Layer 2 of a small transformer language model trained on English Wikipedia (8 layers, counted from 0, width 128).
A neuron's activation on a vector x is ReLU(weights . x + bias), where the dot is the dot product.

Input weights of the MLP neurons that the questions are about. A number n stands for (n - 500) times 0.00078.
n23 (bias 0.122): 522,523,510,677,536,423,597,486,405,395,651,572,744,745,622,381,451,478,670,343,517,463,554,406,446,288,640,591,522,616,493,514,538,734,513,353,626,657,624,496,404,430,578,590,676,559,365,541,486,558,510,590,676,351,584,503,453,427,604,641,417,610,496,642,567,411,660,286,564,376,515,460,279,475,454,778,566,583,576,326,336,414,310,497,454,732,593,536,518,299,404,534,443,687,452,410,450,559,352,720,514,482,555,358,615,418,390,535,443,583,441,356,673,558,504,526,502,649,869,531,620,517,379,381,344,645,310,622
n40 (bias -0.087): 504,419,565,267,634,378,563,243,533,536,301,509,504,556,525,436,590,617,406,286,488,580,514,469,589,492,344,636,504,528,671,284,568,647,781,527,303,613,817,365,687,413,803,339,685,447,558,248,517,444,321,438,652,478,380,456,618,534,688,354,737,500,673,613,299,361,427,650,376,824,371,621,384,471,619,700,474,581,557,470,597,699,504,439,504,412,512,559,479,504,516,512,458,500,439,695,327,348,460,672,429,606,534,461,657,315,504,380,420,712,315,797,750,573,458,373,459,750,462,706,654,500,175,620,654,316,263,643
n57 (bias -0.053): 536,516,572,538,579,505,743,716,547,454,584,553,685,586,362,447,601,622,620,427,396,583,533,565,633,372,440,977,655,270,454,454,434,565,331,579,302,509,635,522,414,713,605,438,467,260,456,529,578,603,238,329,533,638,766,492,540,496,585,551,722,591,522,561,483,390,496,451,394,365,612,217,543,289,571,202,536,411,543,687,325,381,813,406,481,446,335,742,689,876,529,314,539,579,563,537,492,663,402,421,395,700,209,263,628,785,477,423,539,547,745,513,595,487,361,327,392,376,584,563,786,474,374,625,374,445,764,649
n76 (bias 0.003): 396,514,457,543,522,384,615,592,427,449,436,523,500,263,694,534,611,515,704,555,344,454,428,531,191,697,544,584,568,358,307,638,388,355,616,555,375,448,718,425,527,573,523,227,636,518,390,582,603,492,522,598,320,516,277,458,691,656,380,478,453,430,698,536,526,619,511,462,480,687,439,481,599,299,634,640,500,622,533,697,545,424,537,341,421,525,324,421,350,514,539,396,211,475,396,763,469,715,393,610,337,402,416,572,519,485,527,533,452,504,577,508,564,378,744,521,464,569,380,643,641,460,573,427,367,159,500,835
n126 (bias -0.087): 344,440,508,342,708,430,647,714,645,335,304,465,461,513,359,434,483,742,513,517,186,422,365,550,425,451,581,691,517,454,512,690,411,668,749,605,596,223,323,461,684,769,586,574,481,653,448,777,496,544,387,517,854,445,504,496,509,562,399,416,386,582,348,608,474,561,593,562,841,549,252,549,636,739,481,491,585,203,555,253,565,743,635,454,500,645,613,216,413,396,533,893,470,562,529,573,468,687,472,529,522,399,628,385,631,218,563,513,600,294,411,509,566,668,569,588,492,699,718,550,580,258,527,346,500,247,299,621
n246 (bias -0.009): 405,519,605,692,604,440,319,671,361,126,403,569,411,442,393,573,549,741,333,413,515,316,440,585,313,276,618,370,545,277,515,642,184,648,561,564,297,540,340,444,554,575,752,326,293,563,344,757,492,397,255,700,557,723,370,448,637,446,594,318,520,644,605,487,788,677,377,656,382,649,660,603,543,397,535,504,562,516,582,467,625,465,589,594,483,512,582,561,496,637,723,593,396,527,694,449,666,453,418,515,400,569,422,426,471,355,413,401,536,375,705,537,630,570,568,747,479,284,601,747,574,469,500,508,289,471,603,612
n275 (bias 0.135): 646,406,443,564,359,622,570,419,628,317,492,560,315,177,804,353,470,606,321,577,489,298,386,558,639,370,485,492,508,481,511,832,289,500,430,430,510,688,535,516,670,601,545,362,618,638,453,395,368,596,379,466,474,336,231,317,733,588,741,379,317,547,555,559,344,402,360,348,562,581,299,456,458,647,439,532,585,519,603,412,327,470,480,420,308,594,356,239,382,659,609,379,629,504,849,409,412,504,508,433,340,734,500,424,504,363,540,411,496,302,473,460,602,500,484,424,515,672,437,346,544,512,338,523,504,271,612,764
n293 (bias -0.043): 536,478,776,450,823,440,585,665,432,441,531,662,598,500,507,465,564,496,528,623,424,467,455,474,320,385,435,636,633,573,329,540,567,497,385,287,337,677,486,420,482,313,529,587,772,592,535,460,363,607,436,476,279,413,268,419,521,599,632,527,453,465,608,507,438,528,667,337,361,685,386,393,698,257,548,525,439,604,581,571,524,564,622,456,400,643,332,497,423,478,650,523,566,341,607,526,588,432,448,560,670,338,305,535,489,716,389,449,386,551,772,539,451,546,649,497,549,534,476,360,638,337,367,493,572,583,459,568
n303 (bias 0.163): 444,422,506,575,548,423,537,595,394,443,579,552,364,355,417,567,551,640,585,721,449,446,429,680,503,503,568,450,485,486,381,660,571,455,494,282,471,482,434,599,633,699,431,515,455,544,284,529,616,429,523,518,617,701,367,630,467,363,599,404,462,524,569,613,386,590,515,549,453,580,325,528,479,429,508,281,509,665,593,668,350,448,464,602,609,644,474,530,431,384,517,454,407,526,399,573,475,553,407,477,383,354,509,757,450,602,423,456,287,494,662,482,455,448,464,630,607,521,560,477,368,609,395,533,351,631,494,584
n377 (bias -0.061): 871,437,343,584,302,437,613,580,423,569,513,625,699,350,707,507,532,517,371,411,577,584,493,524,477,439,443,583,539,646,485,413,458,500,503,455,503,445,584,347,470,450,561,562,712,427,419,420,648,400,513,719,611,377,624,256,503,700,408,519,712,513,572,472,426,598,483,474,626,653,513,507,478,679,450,355,490,638,579,441,389,475,542,383,376,540,418,428,448,392,494,556,419,447,478,497,467,602,455,500,636,727,599,467,395,467,366,388,357,784,424,562,546,460,416,488,479,601,614,550,487,414,554,276,313,564,439,480
n387 (bias -0.023): 556,460,434,634,410,159,415,656,553,451,638,489,460,459,475,395,519,366,646,426,565,510,283,637,650,711,556,609,475,476,571,514,430,712,517,485,478,547,618,370,630,682,413,598,562,493,453,606,407,684,556,412,527,398,493,534,333,551,426,514,879,604,493,663,425,536,504,434,477,515,540,249,542,542,562,328,330,510,528,467,341,664,587,255,550,314,611,268,652,683,548,472,450,620,406,713,729,394,542,538,583,398,320,460,620,248,507,401,443,451,571,642,496,290,532,606,456,567,518,472,408,380,207,603,436,526,311,627
n396 (bias 0.117): 680,466,377,667,507,398,568,389,332,477,504,596,336,481,714,595,455,568,316,664,462,458,637,826,518,414,404,678,438,458,517,393,602,645,497,500,519,584,489,391,737,233,789,482,512,624,611,618,500,597,700,521,555,694,407,550,493,406,514,504,376,605,617,653,703,555,370,433,477,440,370,455,643,511,491,703,440,451,595,611,544,493,518,451,396,632,387,533,365,554,573,234,493,743,433,669,493,397,430,628,417,459,645,689,394,467,425,461,420,814,404,548,724,448,525,587,422,131,668,483,452,528,433,461,608,489,432,526
n439 (bias 0.104): 576,547,404,472,280,342,359,511,410,539,652,641,614,334,431,392,570,375,317,453,388,510,401,663,411,378,723,453,533,479,656,528,373,368,472,454,393,441,365,437,409,640,554,470,807,489,524,461,547,511,301,547,503,612,637,456,747,746,282,482,250,347,718,575,529,471,526,874,381,368,684,477,558,374,648,422,542,546,600,507,276,624,648,418,351,511,401,437,511,449,584,465,515,542,472,484,500,425,398,549,680,667,545,564,489,283,394,597,427,414,586,474,675,166,540,348,609,636,452,433,586,453,345,699,416,481,496,405
n446 (bias -0.049): 611,394,480,635,450,399,696,517,473,479,520,575,649,521,421,473,518,580,329,497,497,564,529,567,370,484,371,490,653,487,385,538,409,480,573,397,422,352,520,480,570,810,528,497,569,270,217,519,470,369,461,684,551,412,503,430,324,548,480,503,762,493,612,460,547,726,459,613,383,538,472,552,616,540,468,428,441,516,549,401,567,546,568,350,203,545,386,483,514,553,577,435,436,513,454,539,626,625,417,590,688,705,407,246,451,446,479,341,309,650,737,700,653,338,677,383,476,530,608,494,448,461,503,331,356,374,633,594
n447 (bias 0.090): 348,410,540,543,368,374,631,478,414,420,682,626,454,306,652,504,590,578,240,581,471,529,520,763,599,457,396,363,652,543,361,443,504,515,511,186,560,266,571,424,675,617,891,564,358,592,500,590,526,515,493,459,615,785,378,438,667,338,665,504,419,305,712,675,500,406,485,512,706,694,396,384,489,522,549,335,450,496,661,473,519,467,682,482,520,558,380,557,390,531,511,416,575,460,704,508,546,448,476,414,176,534,408,562,461,602,395,659,564,434,282,431,553,646,500,531,576,474,481,645,411,323,418,351,200,185,440,605
n495 (bias -0.193): 497,321,609,644,459,483,353,478,546,397,465,513,509,513,537,544,589,506,551,460,554,401,540,513,500,622,383,478,661,473,536,410,372,531,276,477,317,654,547,399,377,620,612,566,534,564,491,617,475,378,406,439,208,589,509,535,544,315,503,760,479,525,415,666,369,239,567,394,559,429,401,288,515,728,600,420,574,406,585,545,553,445,756,607,483,521,630,361,402,431,494,437,700,440,570,500,465,469,470,449,459,513,526,593,575,544,477,614,381,399,472,440,541,570,453,742,502,607,421,566,548,644,416,318,562,503,463,487
n496 (bias -0.016): 543,538,581,641,647,398,404,466,455,284,546,538,295,372,597,454,515,418,320,530,482,619,378,655,730,589,593,489,519,543,371,309,484,590,596,480,456,394,324,447,445,359,547,451,553,319,416,338,608,523,672,467,518,655,437,601,576,719,614,460,353,466,815,651,334,462,369,388,528,469,303,574,660,441,539,558,484,551,529,320,678,778,500,592,142,453,376,614,439,420,699,289,519,597,756,376,716,504,318,529,598,626,469,708,217,508,469,559,447,404,641,679,418,477,601,514,485,378,523,493,361,271,687,746,515,583,500,414

Each question shows a token from some text and the vector x that enters the MLP there. A number n stands for (n - 500) times 0.011.

" |": 487,399,469,487,507,633,499,492,500,562,513,506,532,520,461,458,508,441,473,521,569,547,557,447,504,508,449,432,583,495,491,462,557,383,481,545,484,519,474,522,487,506,489,477,517,475,475,500,556,517,470,561,494,473,484,456,467,562,498,509,525,500,521,231,486,529,497,470,515,455,569,490,521,510,508,534,515,523,296,507,503,506,482,546,450,482,487,518,522,483,515,486,509,445,495,366,510,459,688,439,529,414,484,443,508,461,456,487,463,461,480,508,505,523,469,458,502,509,512,498,482,521,548,491,539,531,512,452
Which of these neurons fires most? n446

"928": 420,451,479,496,478,527,470,481,547,618,483,496,444,505,434,516,508,378,393,602,442,546,523,504,458,457,494,444,467,495,514,544,550,528,429,445,459,626,470,476,485,533,462,538,480,469,481,530,533,471,555,515,482,516,506,476,556,514,454,508,468,530,430,289,473,550,492,519,420,407,579,532,468,487,562,581,522,498,282,494,464,497,510,529,463,479,522,529,552,493,507,502,545,460,520,398,520,442,538,516,519,482,530,608,493,482,551,496,489,509,538,437,410,542,552,458,502,431,509,526,484,408,552,572,512,550,515,485
Which of these neurons fires most? n439

"ed": 517,404,457,461,513,607,544,517,498,530,490,399,496,522,468,505,508,366,554,539,509,508,530,479,484,430,472,547,518,497,474,507,570,431,524,548,491,534,494,481,514,505,416,568,535,510,478,481,526,515,506,525,525,484,518,459,510,531,504,424,496,527,559,334,503,525,456,398,444,432,526,635,476,519,543,547,471,492,272,533,486,481,406,464,499,518,505,540,563,467,543,491,483,483,501,426,531,487,486,513,468,461,496,473,466,497,548,494,512,519,478,568,366,475,428,470,502,525,545,555,472,518,612,562,526,580,506,476
Which of these neurons fires most? n496

" A": 446,419,464,462,461,548,461,503,563,587,495,428,486,543,506,521,506,495,508,455,529,550,545,406,565,477,457,508,528,521,524,473,558,520,540,602,457,603,504,472,490,446,495,402,505,471,496,464,512,545,512,512,513,489,517,439,518,515,462,502,570,502,485,406,396,474,507,500,531,485,500,536,490,538,540,572,498,496,256,509,493,524,456,497,547,438,557,509,559,496,428,503,459,469,513,460,510,551,735,473,493,505,503,549,516,478,527,528,526,500,502,520,352,565,450,502,502,481,493,525,511,451,496,477,597,488,486,408
Which neuron fires most, and how strongly? n40, at about 0.79

" by his": 532,399,454,505,442,626,515,442,558,576,491,468,532,510,539,510,508,526,540,507,562,540,491,438,464,512,433,503,550,510,494,536,480,483,426,540,438,515,534,466,501,508,440,480,522,520,490,513,512,521,450,520,477,458,541,452,577,506,519,530,546,525,462,255,487,485,478,409,526,454,505,541,457,518,551,443,536,574,330,514,456,510,443,501,508,483,564,507,538,501,459,493,524,503,544,481,518,485,695,414,487,520,452,467,511,516,515,485,532,548,501,537,351,533,449,564,502,528,525,519,479,467,528,476,503,431,463,410
The two highest activations, in order: n377, n275

" press": 547,442,450,497,452,579,516,431,581,658,571,442,386,507,533,584,507,391,522,542,491,526,556,560,476,454,486,422,500,519,430,545,496,383,441,499,500,554,517,537,501,515,462,497,495,520,465,479,545,521,527,557,507,474,536,456,513,485,525,490,491,500,527,318,472,500,533,495,440,508,466,544,480,462,529,495,478,522,290,447,507,495,499,512,525,510,460,467,458,493,525,523,574,372,505,418,507,469,714,512,502,498,530,566,524,542,568,539,551,545,532,427,370,533,531,466,502,466,462,506,449,511,570,444,464,497,500,431
Which of these neurons fires most? n275

"amil": 461,452,534,565,449,647,507,536,508,570,546,415,561,559,493,506,507,538,471,593,489,462,526,442,453,476,491,494,488,444,548,461,600,537,448,547,446,551,489,465,492,481,493,672,363,501,498,555,529,496,598,612,503,441,535,480,538,476,513,475,501,586,479,399,559,496,506,437,411,373,614,574,467,507,511,532,488,492,264,465,490,539,494,495,530,485,551,458,522,475,486,491,543,514,524,484,459,521,470,393,520,509,584,484,443,512,541,586,563,599,505,533,525,541,515,444,502,467,521,522,500,508,617,570,511,509,513,514
Which of these neurons fires most? n23

"K": 560,444,411,469,509,493,514,487,491,733,556,481,501,502,400,483,509,446,478,551,506,541,556,438,472,533,481,469,466,507,516,483,568,456,517,573,416,519,548,447,548,529,502,515,451,471,531,561,505,559,515,546,535,476,513,465,435,520,493,463,535,501,536,409,432,547,496,531,491,438,506,514,481,470,537,514,523,499,250,495,477,633,468,454,598,409,468,507,583,486,475,513,497,444,507,495,497,442,603,472,490,497,498,501,499,490,515,458,516,508,498,540,411,598,434,459,502,513,481,534,494,497,444,480,520,550,477,463
Which of these neurons fires most? n40

"ation of": 494,386,434,480,465,621,516,461,538,571,495,431,492,536,483,509,510,467,486,528,497,503,478,471,532,480,432,500,518,529,488,499,462,376,450,573,469,584,527,505,539,501,423,457,541,513,487,535,504,449,486,493,511,482,494,477,524,513,530,482,498,519,519,218,485,517,472,477,506,450,446,564,472,540,523,525,483,536,298,486,505,467,482,486,451,482,511,494,499,486,531,514,509,473,502,458,534,532,683,488,468,471,520,475,446,483,518,504,488,543,483,518,321,534,504,533,502,496,519,519,518,528,622,499,486,551,531,513
The two highest activations, in order: n275, n377

"anc": 439,427,409,557,530,506,577,480,508,541,605,464,435,510,554,577,512,436,460,564,541,547,554,570,535,480,507,510,466,461,485,476,666,452,453,574,445,522,511,475,514,500,478,592,453,531,493,543,449,500,555,513,524,488,533,473,441,516,500,473,472,543,495,424,488,495,456,467,492,509,497,607,489,421,566,543,513,538,263,518,507,499,421,553,545,561,488,517,468,471,576,485,494,543,502,454,492,469,542,525,509,434,474,481,490,507,550,478,519,605,486,480,389,488,509,495,502,473,513,506,514,526,539,519,534,613,489,476
Which three neurons fire most, strongest first? n396, n303, n496

"read": 508,428,459,479,540,577,521,436,493,584,474,415,495,449,475,542,508,447,518,497,509,543,547,511,462,428,499,580,423,450,493,524,573,385,469,489,474,541,486,502,577,496,486,572,532,539,467,528,525,478,533,508,544,456,496,455,519,525,516,466,484,553,554,281,526,511,523,489,499,448,464,643,530,463,533,520,471,526,266,540,533,460,406,531,508,512,501,510,535,471,538,513,462,432,506,518,468,473,556,471,491,417,386,461,504,556,566,517,526,598,482,540,387,538,467,475,502,440,532,507,458,568,584,495,528,559,484,427
The two highest activations, in order: n303, n293

") |": 458,422,546,518,515,624,478,463,532,534,534,451,554,515,414,560,504,452,471,512,522,452,575,364,482,515,428,479,606,514,478,505,494,391,456,556,472,568,421,532,521,533,477,462,435,486,474,512,504,457,443,537,467,501,457,464,461,530,531,531,499,549,461,233,501,525,512,524,439,418,610,467,486,527,505,486,517,475,259,500,484,554,492,552,477,482,513,511,472,510,500,511,497,493,477,424,538,442,618,489,474,467,532,485,488,412,505,498,524,497,478,479,439,560,508,481,502,503,552,504,519,495,576,468,499,513,533,537
Which of these neurons fires most? n246

" Polit": 448,426,442,491,426,620,470,382,450,661,546,412,484,474,482,577,512,462,448,604,530,556,549,465,521,534,472,428,478,462,514,477,605,466,438,489,458,541,514,515,513,471,485,501,568,540,489,536,565,495,548,446,529,475,464,490,548,504,476,513,515,450,471,493,407,433,455,367,500,494,529,472,445,478,515,484,516,501,304,514,459,474,460,459,536,473,503,509,548,501,460,486,534,450,527,460,452,441,740,431,434,538,478,538,514,510,467,523,511,570,438,526,403,656,487,404,502,443,475,475,452,510,560,430,569,458,425,469
Which of these neurons fires most? n447

"s": 509,372,472,434,482,539,534,476,532,507,549,481,471,509,465,493,510,445,503,513,510,539,477,532,469,507,469,512,501,487,494,467,519,390,497,578,479,548,493,499,498,425,479,470,498,500,477,483,511,478,538,574,522,488,491,457,534,544,485,479,456,498,513,413,472,538,491,465,504,467,522,610,485,461,533,571,539,493,289,560,459,499,378,508,531,487,452,484,501,501,531,507,532,428,499,513,545,501,570,529,485,418,526,479,502,463,531,431,555,524,486,482,397,510,503,508,502,480,507,534,529,504,648,478,505,574,484,531
Which of these neurons fires most? n76

" dem": 544,453,472,477,340,609,564,519,509,497,558,444,393,520,497,528,513,403,470,613,539,531,668,452,485,510,420,421,525,453,469,514,528,443,473,425,509,534,507,506,565,550,604,532,493,517,477,495,485,578,534,538,564,504,516,462,560,490,561,417,470,494,479,331,605,423,389,533,444,428,537,509,481,501,530,400,438,488,277,508,527,427,436,486,542,547,527,557,427,486,508,489,492,399,483,415,475,469,609,468,493,447,493,580,518,558,551,547,490,497,478,510,365,530,462,503,502,494,518,460,405,539,518,479,503,560,485,440
Which neuron fires most, and how strongly? n447, at about 0.68

"930": 433,436,517,486,458,551,485,467,525,583,463,505,453,565,419,515,508,418,385,594,427,565,538,547,455,474,511,464,474,477,531,570,611,525,456,420,451,626,428,477,484,496,460,538,478,455,481,545,551,497,556,526,487,480,519,473,557,528,477,518,424,546,471,314,499,528,533,520,412,390,604,555,468,452,559,572,525,504,320,513,466,528,486,499,474,476,511,539,530,485,553,495,554,416,537,398,513,428,521,505,534,449,489,614,478,518,534,510,540,538,523,434,447,516,527,463,502,434,503,550,488,398,539,578,529,551,504,513
Which of these neurons fires most? n439

" President": 547,405,524,490,495,490,525,571,535,652,554,454,558,544,485,505,511,507,408,508,553,599,590,515,454,492,416,444,521,497,445,524,558,425,464,472,441,460,562,490,508,527,449,548,571,435,463,579,477,531,463,589,550,429,538,481,536,505,502,507,519,434,422,319,475,476,471,458,440,428,522,525,476,481,530,487,475,527,321,511,438,442,492,509,553,475,525,544,550,472,507,499,535,482,525,463,518,524,594,472,434,468,445,426,509,478,488,592,553,559,478,526,363,641,515,462,502,428,496,528,478,561,535,513,484,525,497,450
Which three neurons fire most, strongest first? n57, n377, n446

" tem": 528,433,486,493,453,667,558,519,527,583,578,440,469,437,531,560,508,430,468,608,475,525,546,524,495,493,416,440,488,512,481,560,546,440,562,555,492,477,555,521,439,543,513,489,399,488,459,506,457,569,544,539,527,410,500,442,519,467,550,434,466,525,480,408,550,517,464,489,450,500,546,539,435,525,489,415,460,481,259,479,495,413,433,522,584,538,504,495,386,514,486,480,574,403,529,462,459,494,705,492,480,530,585,638,529,506,539,566,530,531,472,437,421,516,583,514,502,495,538,496,465,438,603,432,486,513,594,435
Which neuron fires most, and how strongly? n275, at about 0.41

"–": 472,431,424,445,382,581,439,455,489,609,555,427,489,512,471,507,509,545,499,496,506,513,502,475,450,529,543,488,528,513,538,526,494,448,472,546,455,527,471,558,501,523,448,444,468,484,483,515,509,493,496,545,524,456,481,474,535,527,464,514,431,433,543,380,548,501,459,525,479,418,536,523,490,484,533,477,482,474,278,503,539,455,466,513,541,441,491,498,545,502,531,538,489,469,461,508,594,477,697,491,473,489,421,498,475,482,487,517,513,476,507,499,291,490,486,463,502,423,533,543,514,511,614,510,494,520,550,445
Which of these neurons fires most? n439

" house": 524,422,449,461,497,537,527,464,527,422,493,440,548,482,531,514,505,484,548,564,524,575,498,545,500,459,479,458,420,577,465,548,526,417,519,460,458,472,546,487,506,515,410,579,492,503,434,505,517,546,460,586,541,419,556,449,497,488,524,439,426,474,453,258,518,552,473,473,445,498,537,588,465,508,521,514,445,497,278,490,466,393,397,541,548,487,506,519,497,508,523,496,451,411,528,468,516,566,526,522,521,411,514,485,534,487,551,524,510,556,511,582,341,457,562,489,502,398,503,488,421,529,569,513,475,516,553,379
Which three neurons fire most, strongest first? n303, n446, n377

"927": 442,484,505,526,471,538,470,486,522,608,495,478,434,487,428,529,509,373,396,597,465,515,567,459,442,445,483,461,455,463,518,550,551,537,442,426,461,618,474,475,485,520,493,579,506,481,502,537,489,472,551,511,479,513,518,481,530,503,444,521,449,549,434,262,493,518,483,557,405,410,543,534,508,464,567,566,516,485,233,459,458,517,510,531,478,487,534,500,556,474,518,488,574,469,519,427,550,433,553,544,513,485,519,583,495,492,562,507,471,509,548,477,443,575,534,450,502,452,484,505,472,443,568,572,501,526,507,465
Which of these neurons fires most? n439

"2": 465,462,416,486,437,523,391,485,537,625,518,432,490,517,469,545,509,547,470,509,554,631,550,441,494,503,503,481,417,490,571,517,601,429,451,543,469,548,471,460,482,476,469,547,527,514,518,579,474,512,547,535,539,503,515,480,478,519,452,495,464,520,559,278,517,506,435,483,464,419,554,506,448,496,530,532,502,511,244,473,505,523,465,504,491,522,593,459,546,463,474,525,468,541,461,423,520,403,488,448,521,490,539,519,494,434,509,560,434,531,523,535,368,540,548,482,502,496,520,542,514,516,493,547,510,522,445,424
Which of these neurons fires most? n439

" Under": 434,423,511,438,518,505,501,492,587,647,516,378,512,507,543,531,509,471,530,558,506,626,450,426,506,531,490,555,522,519,504,468,552,520,516,612,465,556,434,486,535,502,519,483,555,524,509,483,497,428,546,476,493,479,466,477,573,507,517,520,507,457,519,289,497,476,481,519,427,474,576,562,477,507,521,511,458,531,293,524,527,486,458,519,560,438,482,553,526,514,525,541,525,490,462,491,506,522,763,426,473,510,552,533,524,480,571,499,538,565,497,538,386,544,500,511,502,414,494,527,536,525,532,429,520,470,535,456
Which of these neurons fires most? n40

" W": 490,389,445,457,501,466,501,512,519,431,528,450,455,479,449,555,508,476,476,509,557,511,535,516,581,553,497,443,502,541,502,481,509,439,482,632,471,566,572,474,509,467,444,526,510,498,461,527,501,520,447,469,535,466,494,462,532,545,458,504,484,486,386,495,451,509,521,470,486,454,574,468,523,491,551,566,471,480,301,518,485,515,464,477,622,436,516,493,557,480,493,548,547,485,483,489,585,457,705,487,494,465,453,508,533,468,538,434,477,526,497,474,256,615,429,499,502,453,524,500,505,487,509,529,549,499,508,448
Which neuron fires most, and how strongly? n387, at about 0.81

" the": 512,409,456,440,457,606,519,484,508,538,508,454,532,547,491,472,511,467,460,488,542,537,575,448,530,477,430,517,567,518,490,479,545,392,487,491,470,560,490,433,482,480,530,463,512,523,480,501,536,514,517,525,552,504,528,448,575,531,508,520,527,517,462,219,492,459,495,513,544,434,520,549,471,479,539,496,493,567,317,506,509,487,502,525,526,504,539,540,514,468,516,511,449,489,511,461,522,437,642,453,525,476,502,489,493,481,510,526,508,511,470,526,395,573,433,545,502,534,535,538,506,478,529,532,543,495,507,408
Which neuron fires most, and how strongly? n377, at about 0.37

"\n\n": 505,417,475,495,433,502,518,522,489,597,531,490,477,442,490,534,510,476,480,535,535,517,514,366,525,505,468,476,527,549,516,456,507,421,479,516,450,510,480,512,530,471,484,371,550,433,525,464,500,464,487,524,591,455,522,457,494,545,450,531,536,480,488,338,474,508,498,476,494,495,538,535,482,465,536,511,485,518,249,519,577,509,438,473,461,474,473,539,571,497,437,490,468,463,494,500,563,505,722,509,517,517,441,542,463,467,540,533,480,535,468,547,446,520,469,473,502,468,500,505,518,485,576,425,520,489,520,570
Which three neurons fire most, strongest first? n377, n446, n76

"ided": 515,421,461,504,541,534,528,509,552,538,513,429,492,502,537,515,506,466,514,576,577,495,570,469,489,466,529,475,435,572,430,511,518,532,467,552,443,564,474,447,452,525,487,612,502,482,462,478,471,471,546,547,512,461,499,466,520,511,528,498,470,527,549,268,437,494,505,462,511,408,496,585,474,484,530,449,510,546,269,497,518,533,430,500,479,495,510,536,523,441,519,560,457,488,469,400,520,579,541,536,496,433,487,502,476,530,589,497,453,552,516,525,366,539,498,527,502,436,507,497,503,539,557,497,483,574,515,435
Which three neurons fire most, strongest first? n496, n377, n303

"im": 548,433,413,483,416,629,506,490,504,524,532,451,545,541,486,541,507,525,452,469,535,483,582,496,468,517,439,473,520,418,505,533,547,480,451,553,467,567,507,518,460,516,483,499,367,484,497,573,429,516,552,567,509,436,479,457,512,489,502,479,553,538,434,475,477,451,604,454,480,388,556,587,449,534,500,522,484,493,263,513,474,518,491,524,557,536,517,511,555,465,519,480,519,500,476,451,481,450,470,473,516,504,470,547,543,491,536,550,576,502,502,410,428,618,540,495,502,524,553,536,481,493,705,476,530,508,506,506
Which of these neurons fires most? n23

" general": 544,473,484,521,392,511,526,552,543,571,528,459,460,455,515,495,506,493,459,552,588,559,601,461,320,444,493,467,498,530,489,536,500,437,472,448,456,512,490,537,516,569,469,500,562,515,507,534,507,566,518,566,506,461,536,459,554,498,445,456,473,448,569,235,512,433,483,447,472,523,495,558,464,502,513,400,500,486,268,521,432,375,436,522,464,527,533,532,509,491,492,461,488,443,552,362,476,493,587,474,461,524,554,496,480,468,597,548,570,525,523,492,323,554,446,502,502,468,533,484,488,508,509,517,452,514,471,370
Which three neurons fire most, strongest first? n377, n275, n439

" ass": 493,409,477,505,360,558,510,442,543,522,565,500,520,485,506,514,512,409,519,590,615,558,588,491,504,539,476,461,515,478,415,534,555,493,463,502,457,516,521,552,489,459,538,585,488,549,488,526,517,518,515,562,445,424,493,462,487,502,467,498,453,498,516,410,606,476,490,448,479,496,546,549,465,461,555,430,465,502,330,473,580,498,512,512,547,420,538,533,479,487,538,506,519,433,502,360,499,511,586,451,487,420,545,441,501,539,519,524,579,527,486,493,288,592,429,511,502,463,407,549,475,522,532,410,481,499,509,516
Which neuron fires most, and how strongly? n447, at about 0.32

" G": 496,395,430,481,397,484,492,504,515,512,496,430,493,480,421,557,507,535,530,466,535,503,555,444,564,492,426,501,528,541,526,491,477,450,459,612,479,594,579,456,530,508,426,439,429,449,477,508,455,534,457,552,463,514,557,462,545,516,459,516,562,514,380,511,517,554,524,424,448,402,600,488,479,550,520,506,528,484,278,499,455,503,497,602,667,424,592,484,521,491,425,510,550,523,486,473,540,488,743,474,492,480,516,500,491,446,566,469,522,495,514,484,405,553,420,533,502,474,484,532,490,465,510,534,571,522,515,431
Which of these neurons fires most? n387

" starring": 410,460,505,543,526,514,441,526,548,559,510,478,523,441,479,520,510,486,563,531,620,513,511,453,521,539,472,528,508,497,502,562,545,484,457,565,450,464,506,435,479,533,411,524,562,501,463,553,459,517,508,497,498,427,474,449,520,521,513,517,547,486,482,208,536,529,435,506,442,441,597,527,496,509,560,521,474,555,261,460,480,482,428,543,493,473,550,511,577,478,476,497,482,488,497,464,542,552,541,444,531,477,424,476,534,498,575,512,491,526,518,429,368,472,530,541,502,458,504,483,475,528,563,458,411,524,490,429
Which neuron fires most, and how strongly? n387, at about 0.14

" political": 473,460,506,494,410,618,490,459,491,553,515,411,411,458,521,511,511,464,472,499,598,530,535,498,452,433,515,474,494,509,473,523,461,449,481,433,471,558,519,478,472,507,426,627,599,541,476,498,581,530,515,533,549,456,489,450,582,489,518,425,434,527,511,241,478,488,405,429,486,484,506,548,486,484,512,454,477,519,273,451,451,409,428,535,456,544,530,476,482,460,475,452,500,420,570,455,449,485,658,468,486,527,424,479,501,508,511,532,516,621,467,561,320,592,475,449,502,502,509,470,446,557,561,494,481,560,449,446
Which of these neurons fires most? n275

"ign": 535,399,411,500,404,528,545,488,492,558,480,556,469,494,508,536,511,456,486,526,544,590,551,501,477,458,533,482,510,523,477,513,549,447,465,431,456,562,536,487,537,441,519,586,502,530,472,509,488,562,536,522,588,500,506,469,511,525,496,499,504,553,485,404,437,432,550,481,473,433,513,608,526,468,514,477,536,512,328,534,529,538,461,489,520,465,482,569,537,443,529,497,454,540,511,394,476,465,422,475,477,409,463,518,501,511,533,478,496,548,458,529,355,608,430,500,502,491,512,513,482,535,597,457,547,534,522,503
Which three neurons fire most, strongest first? n377, n303, n396

"ings.": 479,423,414,519,437,572,530,500,465,605,520,495,512,531,469,565,511,482,484,512,532,486,498,442,499,526,473,467,522,397,492,496,497,486,509,562,464,503,432,497,514,548,462,438,487,528,487,603,588,481,526,567,521,490,471,473,522,531,525,491,518,561,524,242,513,524,462,473,441,438,505,567,523,487,531,548,524,527,286,470,587,526,493,459,508,436,481,513,556,494,529,542,419,440,495,487,564,484,676,492,494,492,462,465,483,503,510,450,509,511,524,550,344,553,536,466,502,423,488,548,494,480,627,485,471,530,551,554
Which neuron fires most, and how strongly? n246, at about 0.95

" was": 505,421,484,490,530,568,535,552,488,463,554,454,514,446,542,530,509,465,499,535,541,477,560,408,504,492,474,521,593,522,416,475,581,430,516,517,455,576,571,490,475,448,487,509,513,519,482,520,527,553,519,541,497,448,487,444,522,517,507,473,463,469,464,254,493,507,481,435,497,481,484,462,476,466,545,515,533,514,250,517,513,498,431,524,504,479,413,555,441,478,475,489,493,474,538,472,527,522,650,553,509,449,428,507,479,469,496,552,494,511,475,483,327,555,536,485,502,481,510,502,510,441,606,428,501,528,506,511
Which three neurons fire most, strongest first? n293, n76, n377